Layer 4 of a small transformer language model trained on English Wikipedia (13 layers, counted from 0, width 64).
In attention head 1, each number of a token's query is one row of weights dot the token's vector x. The head spreads its attention over the tokens so far by the softmax of query dot key.

Query weights of the head. A number n stands for n times 0.0014.
q0: 113 42 8 -82 214 46 25 -141 -85 -54 -165 131 112 7 165 -96 -43 37 -255 215 194 84 -3 -88 -292 100 -194 -6 2 -21 -120 -139 237 104 -70 292 57 -117 225 19 93 -59 -78 177 -176 -77 41 39 -41 90 103 -58 242 -208 -97 -21 70 -140 114 29 21 247 217 -4
q1: 355 132 -247 -40 78 -173 69 -25 222 82 71 70 92 -153 245 25 82 -80 -147 -93 -168 -89 -83 -179 -359 135 -142 285 84 108 -20 -300 19 -37 148 261 17 9 19 45 22 -9 72 -85 -214 85 6 -25 -234 239 -66 390 23 -242 -104 -22 -71 155 -76 -346 98 306 47 -63
q2: -161 -181 153 -170 -19 -68 117 -171 -225 -79 -68 -62 -306 225 -161 -52 -298 -67 92 218 174 161 34 82 275 23 170 -170 -153 -67 -260 157 184 -143 -349 -260 -66 11 -122 -4 86 38 -81 99 158 -11 -59 -112 196 16 52 -201 -16 120 10 -185 64 -52 42 314 -12 -151 -200 -5
q3: 61 50 36 -32 -59 -280 93 17 -102 -159 -172 182 -164 180 131 39 -224 119 25 172 91 -176 181 -148 41 118 -24 79 155 -16 -83 2 -149 -79 124 100 35 53 -101 -327 14 12 49 -73 -41 14 -71 -18 1 -83 -113 -49 -36 -64 -220 -280 -195 164 -70 252 53 201 45 3
q4: -96 -114 29 174 -30 132 123 -5 -7 -225 -76 -255 79 124 88 -121 2 -49 -32 -165 69 -184 -12 221 197 -121 114 -111 -264 -35 -83 89 -69 154 -67 -41 96 -385 -225 184 207 -30 -51 107 260 95 -155 -60 176 97 -98 -124 -4 157 -68 82 91 -202 112 103 -7 -171 -86 -42
q5: 73 41 -191 -39 -69 -77 155 50 126 99 -24 35 46 12 117 -46 -92 2 -179 138 73 -147 113 -173 -323 77 -51 272 -44 25 -34 -204 -82 21 175 57 16 -170 95 -76 -146 -7 28 -51 -94 -97 -35 -85 -113 114 101 37 66 -87 26 43 -103 183 -73 -319 41 181 52 -188
q6: 8 66 296 -1 35 83 63 -44 25 -91 -281 -21 -27 158 -52 -10 -242 -30 24 80 162 148 -20 168 263 -127 45 -345 -42 111 -183 108 149 -75 -229 -92 23 -184 -261 -67 -102 -139 -181 297 56 12 44 156 224 -205 89 -119 -34 82 -78 23 32 -82 38 -20 -36 -54 -64 -6
q7: -151 -32 102 -48 -49 -78 -103 74 -212 129 1 -103 -181 48 55 -183 -269 13 173 -210 -44 -111 -22 122 128 109 307 -37 52 -276 -55 -61 -128 -43 -12 -244 154 -127 -150 30 39 226 -87 38 41 72 -140 131 75 -53 143 -145 54 -10 110 70 55 -28 21 -62 -70 -227 -200 -236
q8: -215 -115 316 -73 -133 5 177 21 -172 -192 117 -90 -83 168 -143 -57 -62 135 234 -245 -62 -273 13 154 174 -19 73 -184 -64 4 -31 45 -47 113 -180 -340 1 156 -283 208 127 121 -139 91 244 -16 -200 165 313 8 -135 -51 -184 241 22 120 127 106 82 95 68 -1 154 -266
q9: -298 -56 -126 134 -321 -246 195 -302 -276 -54 98 -119 144 -141 -74 66 149 35 85 45 16 7 -27 -192 -4 -65 20 288 -401 -48 -93 79 -16 145 -61 -88 167 327 113 245 -78 102 147 -189 -29 -39 -78 -187 82 89 -99 191 -105 -129 47 -128 -1 204 -109 -31 91 -145 148 -265
q10: 87 -32 -156 226 -8 -314 -161 -223 -50 32 149 92 154 89 5 119 -363 -32 85 -77 -7 47 -348 106 -123 172 136 103 7 -3 18 -78 -156 51 220 -17 -133 -221 2 115 -30 89 80 -67 27 133 155 191 -137 284 -141 -209 -40 -327 52 -88 -42 -50 43 2 112 -122 39 261
q11: -190 299 -228 -23 -77 -44 -44 77 -239 51 -103 -54 87 7 113 79 -258 -109 181 -71 -94 -200 -194 156 137 -34 194 -102 -187 105 -216 -52 -246 -80 27 88 -35 -138 -77 -75 103 -167 -294 33 -37 75 6 79 97 45 -276 -162 79 249 -176 14 -5 -256 -35 140 -90 -4 51 129
q12: -53 16 67 34 -139 22 -84 -74 -243 156 -122 -338 -335 -73 -170 -89 -78 -62 201 135 132 61 -121 136 147 108 -3 -4 -222 -38 170 89 -22 -73 -213 -96 112 187 -77 214 120 115 -133 -25 348 59 -170 -312 209 -50 51 -148 169 146 -55 122 20 -22 -157 -25 -75 -51 -23 -285
q13: -213 -144 112 -97 185 145 135 -280 93 -106 -139 -53 -17 211 -102 -34 14 -113 1 170 122 164 82 183 275 92 95 160 30 -108 107 55 -190 139 -3 60 -136 14 151 160 46 -34 388 -31 179 66 -116 -117 219 128 80 -269 73 83 110 23 100 -182 24 107 59 -193 71 55
q14: 255 9 -88 -76 -201 -106 -1 -37 119 264 60 317 102 -69 192 -73 126 -161 -47 79 -151 158 88 -194 30 274 -105 62 -119 128 -123 -74 29 -64 60 114 -182 198 235 -179 -2 -15 -226 -7 -192 -180 51 309 -132 -47 -36 182 -302 -181 75 -59 -51 153 -46 -38 173 249 227 358
q15: 183 239 -17 -145 -5 126 -250 212 75 274 5 69 -204 -17 -105 332 288 67 -99 184 -65 -83 6 -137 -88 160 -381 102 270 79 159 57 67 -179 -210 330 80 115 65 -143 -24 -76 -83 -62 -15 90 -4 -283 -47 260 -51 3 408 -53 -159 -111 17 246 -71 -2 29 180 62 191
q16: -183 109 -253 191 -27 -86 -204 281 -3 0 -74 13 22 -250 155 88 -267 -47 73 -175 44 -320 -160 -361 -439 85 -283 35 -16 -19 59 19 35 212 268 -35 -1 -37 151 -202 -149 -44 306 -118 66 81 64 -149 69 171 -251 83 -67 42 104 18 9 239 -143 102 -107 -117 44 72
q17: -74 -172 337 105 125 121 74 -52 8 23 56 287 143 54 -32 -146 -12 -158 160 -70 -141 -117 -151 -152 151 150 -88 226 134 -73 48 79 229 37 -42 -249 -198 106 110 19 48 134 -284 -331 42 -91 -193 294 131 417 -154 -169 -17 147 -59 101 -5 11 -254 -189 197 287 210 180
q18: -193 306 121 5 -120 -312 301 -104 7 -278 -191 136 -194 -381 138 -274 127 100 28 232 338 130 39 107 163 -36 231 -316 169 -163 -181 -177 -246 157 -83 -53 -178 403 21 -213 27 -180 48 116 188 -13 -194 86 0 -135 -166 -7 -130 146 -425 -102 139 -441 115 132 47 -194 97 -218
q19: -189 223 165 -68 54 -89 112 110 -36 -203 64 -207 -45 -52 161 112 -249 38 -27 409 -120 210 -316 -76 189 74 62 -265 145 -119 -111 143 7 -341 -123 249 70 131 -165 -3 77 28 -137 -259 -54 49 123 -31 371 -201 -31 20 112 66 -18 -5 -47 28 -131 12 191 212 4 17
q20: 355 -122 -160 11 -46 166 152 207 73 199 258 58 422 -142 114 -11 -26 -69 -135 12 -353 6 212 -196 -412 233 -246 -75 127 -62 142 174 -9 68 287 120 -47 84 -282 -234 -162 240 -113 83 -244 164 -79 116 -114 15 -121 296 88 110 143 20 -194 86 0 -54 148 3 205 51
q21: -208 -43 73 -196 -70 -170 -144 -124 -293 -50 211 216 39 -105 -210 -13 97 -21 31 266 377 -130 -54 -110 331 -2 55 143 -393 87 -169 165 55 -29 22 -232 -53 12 176 34 -56 -131 -131 90 -363 -77 106 -45 101 -242 -177 65 182 -64 -21 50 238 -33 -129 214 -317 -142 74 120
q22: 81 22 211 62 285 -164 25 -106 -33 -156 71 -128 -187 -79 29 152 111 -402 47 -66 51 -117 2 283 -168 -129 -177 -78 -67 196 98 -79 101 -24 280 234 -7 -138 306 -116 27 -133 -16 -30 -4 34 -82 -391 -271 50 19 12 74 -5 165 -169 30 -69 -125 64 179 -78 258 287
q23: 101 88 -242 16 232 -195 117 -234 10 -86 -97 -137 39 324 -64 -68 138 258 163 -94 35 129 -1 -144 -99 64 -123 -25 -13 -39 80 13 4 -134 -269 443 -78 -25 104 -103 -214 -97 -120 -439 -97 78 205 75 -212 170 -236 141 -16 1 140 -216 -77 174 -123 148 146 -154 -103 -89
q24: -23 -316 -80 306 1 -245 -57 14 40 214 -129 -14 346 5 -236 -75 -90 -29 -13 -147 -59 -85 51 29 -128 13 -44 -264 47 -229 -330 -126 -21 76 37 -237 396 39 -61 -7 202 221 -32 -438 -108 52 -139 -134 -64 -73 -61 -171 256 105 13 -70 163 101 93 173 52 26 229 -96
q25: 64 -170 71 -200 -105 -179 78 84 -86 16 -21 107 10 -159 -464 34 -34 173 -180 205 39 90 219 38 0 32 220 270 113 313 194 80 107 131 189 -40 98 -224 165 -299 202 91 -96 -99 -45 -80 -88 -17 111 239 -97 -30 48 -27 382 -45 67 -272 -12 -97 -129 -160 5 -96
q26: 96 10 54 -242 256 -9 99 116 -39 -150 -297 127 109 -192 27 -6 43 70 6 113 30 -108 -15 -56 -132 -9 -94 -431 -131 66 16 164 103 102 -104 -53 -85 2 218 -74 51 235 -44 143 41 -57 177 223 20 -104 11 -310 -78 11 -78 169 91 -162 60 198 -375 12 23 -247
q27: -151 19 -156 -79 37 297 -32 -186 -31 -344 -117 153 109 -337 133 298 -7 79 -123 62 59 229 227 -20 106 23 19 44 -207 60 10 -79 -309 -64 -79 -124 -147 17 -136 -77 -121 110 258 -150 -208 37 -119 136 101 151 92 310 286 -169 53 101 46 -230 255 222 123 119 -122 -57
q28: 98 6 -111 33 -125 36 -21 208 187 -27 -91 -42 -17 144 5 25 -21 -70 -63 414 99 -264 11 -147 -82 47 -241 70 -236 167 -38 54 -397 32 -2 42 159 162 20 373 183 32 -149 -43 -107 -111 190 -71 -138 -316 -161 -2 73 -207 226 46 -46 28 214 -231 177 15 -109 29
q29: -158 91 281 260 -119 -5 -174 -101 -13 108 -271 -114 -58 -157 -162 -276 -25 144 48 112 75 103 109 31 151 -320 169 -274 -215 -322 307 181 -309 85 -173 -125 -36 -382 -143 -41 76 -84 29 -105 -141 109 177 19 -56 -17 -270 -12 150 146 -26 244 -225 -102 124 140 173 90 -16 85
q30: 121 -45 -18 -34 182 -54 -434 -132 -225 230 -152 -114 186 -115 74 139 121 -13 -33 61 76 60 -31 -283 -113 30 308 73 93 -61 184 110 344 -84 -147 -89 55 36 128 -2 182 2 90 78 -78 -46 -234 -153 -220 -102 -113 136 101 161 81 -58 13 41 -16 -333 163 -121 113 134
q31: -260 -99 101 -69 -125 -85 472 -46 68 -47 49 -28 -195 259 -105 54 81 37 -45 68 -210 347 -366 -131 -2 -100 -167 -303 169 -202 105 29 -300 -78 -73 -99 -26 -74 30 394 150 38 102 -99 45 34 56 113 371 -58 174 174 84 -93 133 236 37 -68 85 -252 33 -223 44 -245

Each question shows a short text with each token's key, already scaled and adjusted for position as the last token sees it. A number n stands for n times 0.0026.

Then comes the last token's vector x. A number n stands for n times 0.006.

0 "ter": 85 -232 -82 54 -186 -53 144 -86 70 -30 -89 62 30 -61 -182 27 -144 104 61 -284 146 -16 28 102 -143 42 -109 16 75 -135 105 -58
1 " |": 107 -50 86 -138 10 -133 110 -40 72 -108 -21 101 -15 -71 -214 -62 4 38 -55 -197 138 53 117 25 10 -49 -44 -53 149 -79 62 -45
2 " R": 69 140 -30 -175 -66 -262 153 83 195 18 -19 60 290 -40 -212 6 44 3 52 -234 217 65 179 236 73 -17 68 -109 179 -72 105 -75
3 "oy": -13 117 -1 -186 33 -87 219 -61 157 -124 69 75 148 -5 -128 -151 -70 211 45 -228 236 90 57 117 36 9 -21 -32 113 -75 65 2
4 "al": -271 112 118 -116 -4 -123 204 -6 119 -10 69 42 163 -68 -284 -57 -59 249 130 -315 217 150 59 159 -43 -4 -39 -34 162 -66 99 37
5 " N": -83 -163 226 12 106 -100 213 95 157 88 66 29 320 -48 -189 -119 -47 135 19 -280 134 269 149 166 -28 10 49 -34 308 -157 63 -65
6 "ep": 79 -191 109 55 80 -63 185 123 139 -84 104 63 78 -45 -212 -105 -77 149 38 -223 206 79 -37 63 151 21 -10 -93 72 -165 -39 -9
x: -67 115 106 24 80 84 164 -167 -107 13 90 -201 200 198 -49 67 27 -70 -97 -51 -37 63 -157 -9 218 -21 356 28 -199 -85 28 94 -78 18 75 -70 -119 -87 62 0 81 -119 -51 -73 6 8 -68 -18 35 -11 -81 -216 25 48 -2 -54 -67 -101 58 112 -48 -305 -146 82
To which token does the last token give the most attention? 5 " N"

0 " ": 116 -227 -273 -4 -160 -138 111 -160 193 -113 -71 153 194 -51 -232 -53 45 195 -22 -362 274 266 224 51 -76 138 135 -63 53 -193 9 -68
1 " |": 117 -61 66 -145 27 -146 128 -39 79 -132 -25 123 -6 -98 -240 -63 -23 59 -74 -221 164 74 102 36 19 -53 -13 -57 150 -77 65 -37
2 "\n": 19 55 32 -140 -48 18 56 32 52 -128 -24 25 82 -46 -231 -1 -94 78 58 -172 105 98 24 51 -101 49 80 -50 99 -77 98 -33
3 "|": 55 128 134 -35 87 -82 226 44 99 -58 -66 44 111 -116 -222 -51 -7 205 29 -160 239 90 69 -15 -46 22 0 -47 231 -54 110 112
4 " 197": -35 71 85 59 40 -68 120 22 2 3 55 83 156 -121 -221 -155 -47 30 -3 28 181 59 27 304 5 -97 44 45 162 -150 -30 32
5 "8": -100 -54 83 10 -32 15 55 115 135 -67 43 -100 152 -142 -188 -147 -149 130 59 -274 46 -35 58 144 -112 -81 18 -47 59 -216 -65 51
6 " April": 52 -92 9 66 -7 -13 113 -20 -56 -126 -3 104 5 -95 -248 -73 -133 96 6 -102 129 123 -108 155 -52 -75 131 39 78 -73 -79 -72
x: 51 13 110 -111 104 28 231 -27 -119 -67 -107 44 32 215 166 -109 179 84 81 -5 19 10 -123 -155 325 62 19 -70 -12 -72 -61 107 63 58 -79 -120 -166 4 109 -65 61 -91 4 -145 -90 32 -84 -52 104 187 137 -6 17 -5 -162 0 104 -126 91 -104 28 61 -265 147
To which token does the last token give the most attention? 6 " April"

0 "g": 55 -63 -160 -37 -132 8 116 -107 80 -30 54 20 123 -108 -74 4 -107 374 30 -129 180 262 42 30 32 54 1 -17 165 -19 -36 83
1 "l": 193 -8 -185 -93 -163 -85 100 -53 102 10 31 5 137 -32 -139 11 -67 196 146 -210 159 176 193 260 45 73 -9 24 75 -21 163 2
2 "as": 161 196 42 -151 -80 -95 139 -46 154 -53 119 54 179 -72 -101 -25 -43 222 122 -244 145 11 147 162 -42 -123 -121 -55 47 -156 -36 -60
3 " C": 46 166 -45 -184 24 -189 271 130 80 39 101 123 181 -56 -307 -74 -55 -10 22 -354 114 77 102 80 -40 -90 -84 31 218 -162 153 -168
4 "-": -53 86 97 -66 33 -107 141 -25 83 73 -92 4 251 -59 -93 -65 -121 194 35 -188 163 63 17 100 -140 -26 21 -70 137 -69 29 45
5 "4": 1 16 37 -45 71 -36 58 75 62 63 79 -78 9 -12 -210 -102 49 234 -123 -241 -74 72 31 76 47 -39 -4 -27 6 -102 -11 29
6 "7": -9 -99 93 31 58 -40 26 98 99 27 79 -92 158 -91 -270 -127 -54 134 -53 -296 72 61 92 249 29 -117 41 -52 15 -175 -87 44
x: -104 29 -14 275 76 -62 53 -56 7 -131 -85 -27 -11 54 -70 -182 60 -105 -50 111 132 -61 -120 49 -138 -84 -24 3 -7 -17 -68 -44 -172 89 88 -124 -70 38 129 -197 67 13 -180 -10 -36 31 -92 114 76 -26 -22 -88 43 -9 -171 -95 -53 -361 -117 -146 -118 -23 -107 -68
To which token does the last token give the most attention? 0 "g"

0 "ear": 61 -134 -155 -28 -138 -78 101 3 42 30 139 68 132 -2 -91 -175 -163 199 -41 -87 274 115 22 65 -25 -28 20 -47 134 -95 -1 4
1 " E": 111 22 -192 -20 -41 -215 191 -9 144 -145 70 138 116 -67 -350 -108 -52 59 2 -422 186 148 116 -17 -59 48 -20 -1 162 -129 49 -163
2 "ch": 247 37 17 -74 -55 -71 284 -11 71 -1 24 124 50 -156 -256 109 -153 161 47 -159 199 161 19 136 87 -30 25 -3 77 -87 31 76
3 "uc": -35 185 62 -154 -38 -129 254 -28 78 -1 133 169 190 -71 -194 -147 -145 118 -22 -197 232 106 -65 153 -24 -91 -167 62 186 -176 79 -60
4 "a.": -97 -40 137 -8 86 -6 66 -52 131 15 29 -21 2 -58 -212 -98 -1 137 44 -218 91 168 39 107 -107 -20 1 -81 0 -152 -11 -99
5 " O": -18 -125 144 -84 237 -224 177 102 83 -99 43 68 70 -59 -387 -97 -128 12 78 -393 255 28 125 80 -108 -9 82 -68 40 -96 158 -232
6 "pen": 12 -126 137 76 170 -119 155 76 224 44 -8 12 165 -21 -165 -131 -65 277 10 -197 263 22 96 116 -51 -77 87 -89 57 -182 -84 193
x: -55 -21 74 171 89 -159 53 -82 -159 130 11 -125 70 -35 -52 27 114 -90 -10 -11 196 26 -41 34 -24 -65 340 34 -168 51 -113 57 -103 -88 -182 -6 -91 -27 -15 -120 -91 -22 -171 -89 -14 -84 47 -39 -28 -138 -73 42 -140 -89 -257 -42 -9 -132 182 -272 95 -74 -149 -70
To which token does the last token give the most attention? 5 " O"

0 " P": 79 -53 -183 93 -104 -214 197 -87 71 -84 77 101 232 80 -195 -31 -39 187 -185 -293 31 138 53 55 -40 155 -35 -39 150 -147 79 23
1 "or": 170 34 -98 -31 -88 -77 75 -101 44 -98 61 33 74 -64 -211 -51 -143 250 123 -306 162 103 152 168 12 -19 -45 15 119 22 16 -21
2 "ter": 171 149 -87 -61 -107 -137 162 -35 60 13 -83 35 25 -73 -185 -5 -126 106 46 -262 122 -19 31 105 -157 3 -104 14 63 -132 116 -63
3 " c": -30 170 -53 -171 -12 -222 233 68 98 -20 92 119 156 -52 -321 -95 -20 -11 84 -372 190 39 144 107 3 -15 -114 63 122 -150 182 -215
4 "r": -88 21 106 -123 -57 -105 88 -49 66 -27 72 49 156 -74 -92 -13 -112 182 109 -150 191 156 62 219 46 -71 9 -18 61 36 84 -29
5 "ash": -157 -124 112 44 93 -119 160 -8 30 -82 22 152 160 11 -150 3 -79 94 24 -169 143 3 135 189 -70 -123 -9 -43 111 -91 54 -87
6 " |": -14 -105 -7 152 149 48 138 57 107 -57 -76 79 22 -93 -214 -61 -49 38 -45 -247 138 76 109 64 -8 -72 -8 -29 165 -59 85 -45
x: 11 134 -47 -129 -134 -210 65 -38 49 -217 -12 228 -54 38 -61 25 80 135 31 44 -17 -15 -22 185 -27 -13 88 -87 -215 77 -47 -129 -84 68 27 -10 -50 273 152 -47 236 85 77 -32 81 -155 -90 38 101 -142 -92 -26 -62 -69 -27 48 24 -42 136 -15 -70 -168 -32 -171
Which two tokens does the last token look at most, in order? 4 "r", 6 " |"

0 " f": 17 -104 -177 98 -234 -263 155 -83 117 -169 96 115 207 -13 -249 -15 -128 122 -30 -259 169 66 156 181 32 122 -132 -17 108 -119 52 -65
1 "our": 264 -15 -91 -30 -159 -90 152 -90 86 -114 15 91 126 -107 -178 2 -169 157 5 -224 160 -10 55 144 -48 5 -29 -22 44 -149 31 0
2 " ad": 28 87 3 -85 27 -15 62 -83 9 21 -108 27 117 -45 -191 -127 -98 25 36 -206 166 -18 16 133 21 92 -40 37 71 -55 43 -101
3 "d": 0 227 -2 -216 -94 -245 269 1 154 -54 1 80 199 -98 -184 -45 -111 186 55 -298 259 84 52 32 39 -3 -29 14 137 -154 119 -46
4 "ition": -106 81 16 -116 -51 -114 114 -25 78 -102 37 118 118 -27 -132 -60 -118 164 152 -137 186 66 139 100 55 -28 53 42 59 24 -86 -43
5 "al": -218 -140 138 -40 38 -98 161 8 95 22 55 20 141 -62 -255 -54 -52 236 140 -279 169 134 88 118 -24 4 -33 -19 143 -48 84 7
6 " l": 74 -108 292 52 147 -161 133 20 133 64 25 57 246 -20 -267 -3 -43 164 160 -231 282 180 202 229 55 93 -17 58 66 -27 159 -105
x: -157 109 -121 -17 111 108 -112 -226 131 -158 -64 -26 -9 -22 -32 -77 112 30 -59 69 162 44 -72 -110 78 -58 166 111 162 -139 -22 -118 -36 150 -157 112 141 2 -73 29 35 -245 49 -86 -33 -22 116 -127 124 76 -215 -17 -197 56 -262 13 -5 21 141 -104 -66 100 43 -97
To which token does the last token give the most attention? 2 " ad"

0 " in": 123 -201 -116 -118 -106 -62 93 -153 114 -116 -100 89 40 -154 -243 -70 -104 194 105 -188 261 96 94 95 25 10 -67 -83 82 -97 41 -89
1 " 18": 130 -33 -21 -97 -11 -12 107 -43 7 -31 61 39 18 -179 -301 -152 -21 188 -38 -129 110 24 24 170 18 -192 45 -7 24 -122 -9 -82
2 "4": 70 87 -4 -98 -16 -58 88 -69 70 -8 79 46 165 -131 -212 -140 -63 72 -8 -88 158 23 37 251 50 -137 32 28 68 -187 -74 0
3 "6": -54 105 13 -104 -27 -6 76 79 174 -97 68 -107 149 -127 -184 -120 -87 138 56 -327 24 27 71 143 -43 -96 21 -77 58 -155 -86 10
4 ".": -94 -45 133 -24 83 -18 73 -29 151 6 35 -29 15 -105 -208 -107 -14 135 34 -222 98 173 34 93 -115 -20 -20 -82 -11 -149 -8 -79
5 " He": 29 -88 27 -39 94 -56 229 -14 17 -60 -24 90 56 22 -69 -40 -30 217 13 -131 134 122 62 49 -48 -16 67 -33 146 152 -20 85
6 " was": 69 -72 58 115 34 -14 230 -45 12 -94 -15 165 99 44 -158 -2 -68 78 167 -163 67 99 147 157 -90 33 27 135 212 21 106 -179
x: -146 -56 95 -187 29 143 76 89 121 -41 97 8 -174 162 126 -77 16 134 -4 127 -80 57 136 -37 240 -18 130 65 -39 80 45 -103 -96 -134 -16 -55 -21 -22 14 42 95 36 176 -126 -79 8 -62 -73 232 -154 -26 -196 -62 40 -145 155 144 -165 213 -22 -78 -51 -74 -104
To which token does the last token give the most attention? 5 " He"

0 "il": 29 -251 -197 36 -103 -131 166 -110 69 -21 25 84 183 -118 -136 -38 -77 265 62 -151 228 49 89 98 -59 21 -49 32 97 -85 48 58
1 "at": 209 -73 -74 -152 -172 -80 177 -105 162 -123 53 112 279 -98 -149 -86 -135 179 24 -265 262 113 144 249 -86 -72 -52 -116 184 -27 106 -13
2 "us": -43 186 -10 -102 -46 -91 -18 9 57 -10 6 11 54 44 16 -58 -19 184 81 -101 100 63 180 -4 21 86 -61 38 38 -101 -64 -153
3 " P": -50 31 -50 -174 148 -220 180 23 57 -26 41 90 227 95 -161 -47 -55 197 -155 -250 19 108 63 27 -45 158 -22 -4 183 -114 81 15
4 "C": -100 40 -7 -207 24 -164 102 156 149 28 24 -80 120 -57 -245 -80 -25 85 -72 -392 110 45 72 62 -67 2 -44 -85 -64 -10 10 -43
5 "-": -74 -13 116 -20 57 -111 152 1 69 82 -67 -14 241 -53 -117 -73 -120 155 35 -216 183 73 25 128 -116 -78 -13 -57 111 -9 14 -4
6 "6": 8 -4 73 -43 106 -37 37 45 60 8 63 -62 70 29 -221 -28 30 204 -92 -271 -53 58 84 67 57 -4 31 13 -4 1 -32 1
x: -40 48 61 263 52 -76 177 -165 54 -134 -107 -124 -79 46 -168 -229 -7 -66 -69 129 -43 -17 -119 -48 -136 2 -25 136 -85 -64 49 -137 -162 93 163 -137 8 85 89 -44 68 -32 -140 -46 -112 -53 -27 -3 -25 -145 -58 -77 -35 80 27 -147 47 -282 -110 -81 -65 114 -29 -37
To which token does the last token give the most attention? 2 "us"

0 " he": 67 -9 -30 50 -81 -125 124 -217 1 -104 18 69 73 -22 -139 -47 -50 245 102 -194 127 18 103 54 -33 -24 -19 -57 135 63 -13 67
1 " m": 162 99 -278 -76 -100 -231 94 -39 106 -92 44 13 250 -44 -220 -76 -32 99 53 -400 211 84 184 71 99 130 -2 12 130 -59 110 -138
2 "ar": 112 170 -149 -123 -103 -219 187 -161 203 -112 92 108 180 -29 -176 -44 -183 262 110 -464 203 110 106 202 -35 13 -12 -52 156 -36 67 -92
3 "ri": -99 194 34 -129 -22 -163 279 -20 167 -81 60 154 -5 -51 -123 -91 -40 147 94 -319 230 144 73 100 96 -65 171 -65 228 -83 106 -198
4 "ed": -176 43 132 -145 -7 -131 100 -80 43 -107 18 162 205 -45 -116 11 -171 49 155 -159 205 98 255 100 -110 34 36 61 162 -170 -15 -83
5 ":": -90 -116 166 -42 180 -45 96 42 -15 -23 -34 159 189 -10 -110 -91 -125 182 -100 -183 193 52 116 121 -73 -5 52 45 136 -96 0 -60
6 "\n": 48 -62 106 100 21 -56 52 73 59 -92 -6 35 129 -33 -261 -42 -147 83 27 -195 131 66 40 79 -108 -19 -9 34 100 -44 46 -9
x: -80 165 -77 -212 -68 125 -31 -9 -69 -226 -27 78 -110 -45 -61 -119 115 71 121 10 18 -121 -33 -129 192 -48 152 -64 -10 -76 59 -137 43 6 151 101 -184 -19 25 -26 83 -21 -11 -35 56 95 45 -9 337 -99 104 240 -75 -148 -192 68 30 -76 42 83 145 54 -161 -138
Which token does the last token look at most, and with what share of its attention? 6 "\n", with about 60%

0 " |": 49 -117 -36 -151 -61 -132 90 -92 63 -119 63 90 34 -68 -220 -93 -22 65 -32 -197 179 86 132 47 14 -49 -37 -49 172 -87 67 -67
1 " ": 233 -1 -214 -133 -127 -167 100 -124 191 -44 -110 110 177 -19 -172 -51 72 148 12 -354 244 256 250 5 -99 153 137 -54 56 -217 8 -70
2 " |": 96 61 138 -78 66 -122 111 -20 86 -121 -25 104 -6 -90 -223 -67 -15 43 -69 -202 151 72 101 31 18 -60 -12 -59 147 -73 50 -38
3 " ": -93 218 30 -252 -1 -212 145 -80 196 -6 -124 101 180 -6 -172 -55 68 150 13 -357 246 256 249 6 -100 152 136 -52 57 -217 10 -68
4 "^": 0 -91 -28 -194 53 -142 28 -84 148 5 55 150 57 -14 -135 -78 46 -66 28 -258 112 131 50 -49 -77 26 75 -52 76 -122 86 -142
5 "{": 46 36 88 -87 110 -92 -7 -44 69 -31 -55 61 119 29 -93 -34 4 61 -40 -195 161 171 63 -46 -82 78 154 -9 80 -36 7 -80
6 "[": -23 -70 98 60 99 -51 56 25 35 18 -115 58 124 1 -122 -28 -61 29 74 -249 244 167 143 61 -132 8 64 -88 124 -90 72 -1
x: -204 80 21 -91 35 -177 52 -81 -29 -24 -204 114 -104 77 19 20 -66 -164 160 -84 112 -228 -208 71 74 -238 -43 48 63 -37 -49 -183 40 -6 -180 -35 -14 -121 62 9 51 -16 96 -47 32 -58 29 57 253 -65 -168 -177 112 53 -44 -14 -141 -7 142 27 125 -19 31 -106
To which token does the last token give the most attention? 2 " |"

0 " P": 79 -53 -183 93 -104 -214 197 -87 71 -84 77 101 232 80 -195 -31 -39 187 -185 -293 31 138 53 55 -40 155 -35 -39 150 -147 79 23
1 "il": 227 -115 -191 -81 -54 -157 187 -72 68 -17 6 79 196 -91 -152 -29 -80 282 22 -171 229 47 92 100 -45 19 -52 26 95 -72 85 102
2 "at": 177 149 8 -185 -130 -128 193 -63 183 -114 47 120 297 -77 -146 -100 -124 196 5 -295 274 104 119 245 -96 -63 -48 -111 192 -22 125 21
3 "us": -186 82 47 -109 -15 -106 5 10 72 -5 -1 16 63 42 1 -68 -23 192 67 -131 122 71 179 4 17 80 -61 31 41 -116 -61 -141
4 " P": -58 -23 52 -176 206 -164 181 55 63 -22 40 98 223 104 -165 -48 -55 192 -154 -258 19 115 63 34 -42 156 -21 -8 185 -119 82 8
5 "C": -88 -72 109 -180 68 -141 73 169 148 33 33 -78 123 -50 -244 -90 -28 88 -79 -394 111 51 70 64 -63 6 -43 -85 -59 -15 5 -34
6 "-": -27 -72 115 43 88 -90 157 33 67 89 -58 -18 249 -48 -123 -81 -123 157 32 -228 182 75 20 135 -114 -80 -18 -56 115 -17 10 4
x: -74 98 131 29 2 145 92 -152 31 -15 -247 -23 -23 27 -38 -27 -49 -236 50 255 115 -70 -77 -52 47 -108 309 167 -143 109 -19 -319 49 48 -21 -15 30 67 -1 -90 -67 -28 -66 -116 28 33 71 120 168 133 -54 -9 229 55 -33 -42 -40 -18 3 35 157 -9 -156 -119
To which token does the last token give the most attention? 4 " P"

0 "at": 45 -204 -141 -87 -193 -27 149 -127 140 -146 68 105 277 -98 -138 -60 -135 169 14 -269 250 107 134 225 -71 -83 -49 -120 169 0 115 -17
1 "i": 85 -74 -94 -116 -21 -46 61 -88 141 74 -26 57 159 -21 -3 -53 -125 185 -16 -131 110 239 59 161 23 -31 -20 61 219 -15 68 -79
2 " |": 102 60 149 -86 48 -132 123 -25 80 -109 -20 114 -7 -80 -223 -58 -7 49 -60 -199 157 80 111 28 6 -58 -23 -51 150 -61 78 -51
3 " 3": 15 88 -1 -87 -17 -107 83 120 13 108 82 17 -35 -74 -213 -101 70 231 -79 -211 30 90 -6 52 -99 -115 -100 -3 22 -103 21 -74
4 "1": -152 84 94 -55 -17 -45 49 144 37 -25 -28 -29 -13 -150 -186 -117 29 204 -141 -150 67 45 30 56 51 -88 16 -65 20 -112 2 -64
5 " |": -101 -73 67 153 143 -44 116 68 110 -96 -75 101 7 -101 -224 -46 13 27 -57 -237 171 49 96 44 -22 -97 28 -53 147 -74 39 -1
6 " ": 73 -219 235 70 159 -128 166 1 190 65 -144 58 175 9 -162 -81 75 146 26 -353 229 240 233 12 -121 129 126 -36 67 -229 -19 -77
x: -95 186 40 1 16 -131 78 34 -8 218 38 -117 -160 -192 -22 -30 77 -64 77 -4 149 11 -31 59 148 7 88 11 -172 0 102 -194 -110 -35 -87 -175 149 -46 -81 -67 184 -47 -136 -45 -64 24 -35 10 157 58 -139 45 -68 120 -230 103 -180 -135 175 -94 157 -58 171 153
To which token does the last token give the most attention? 1 "i"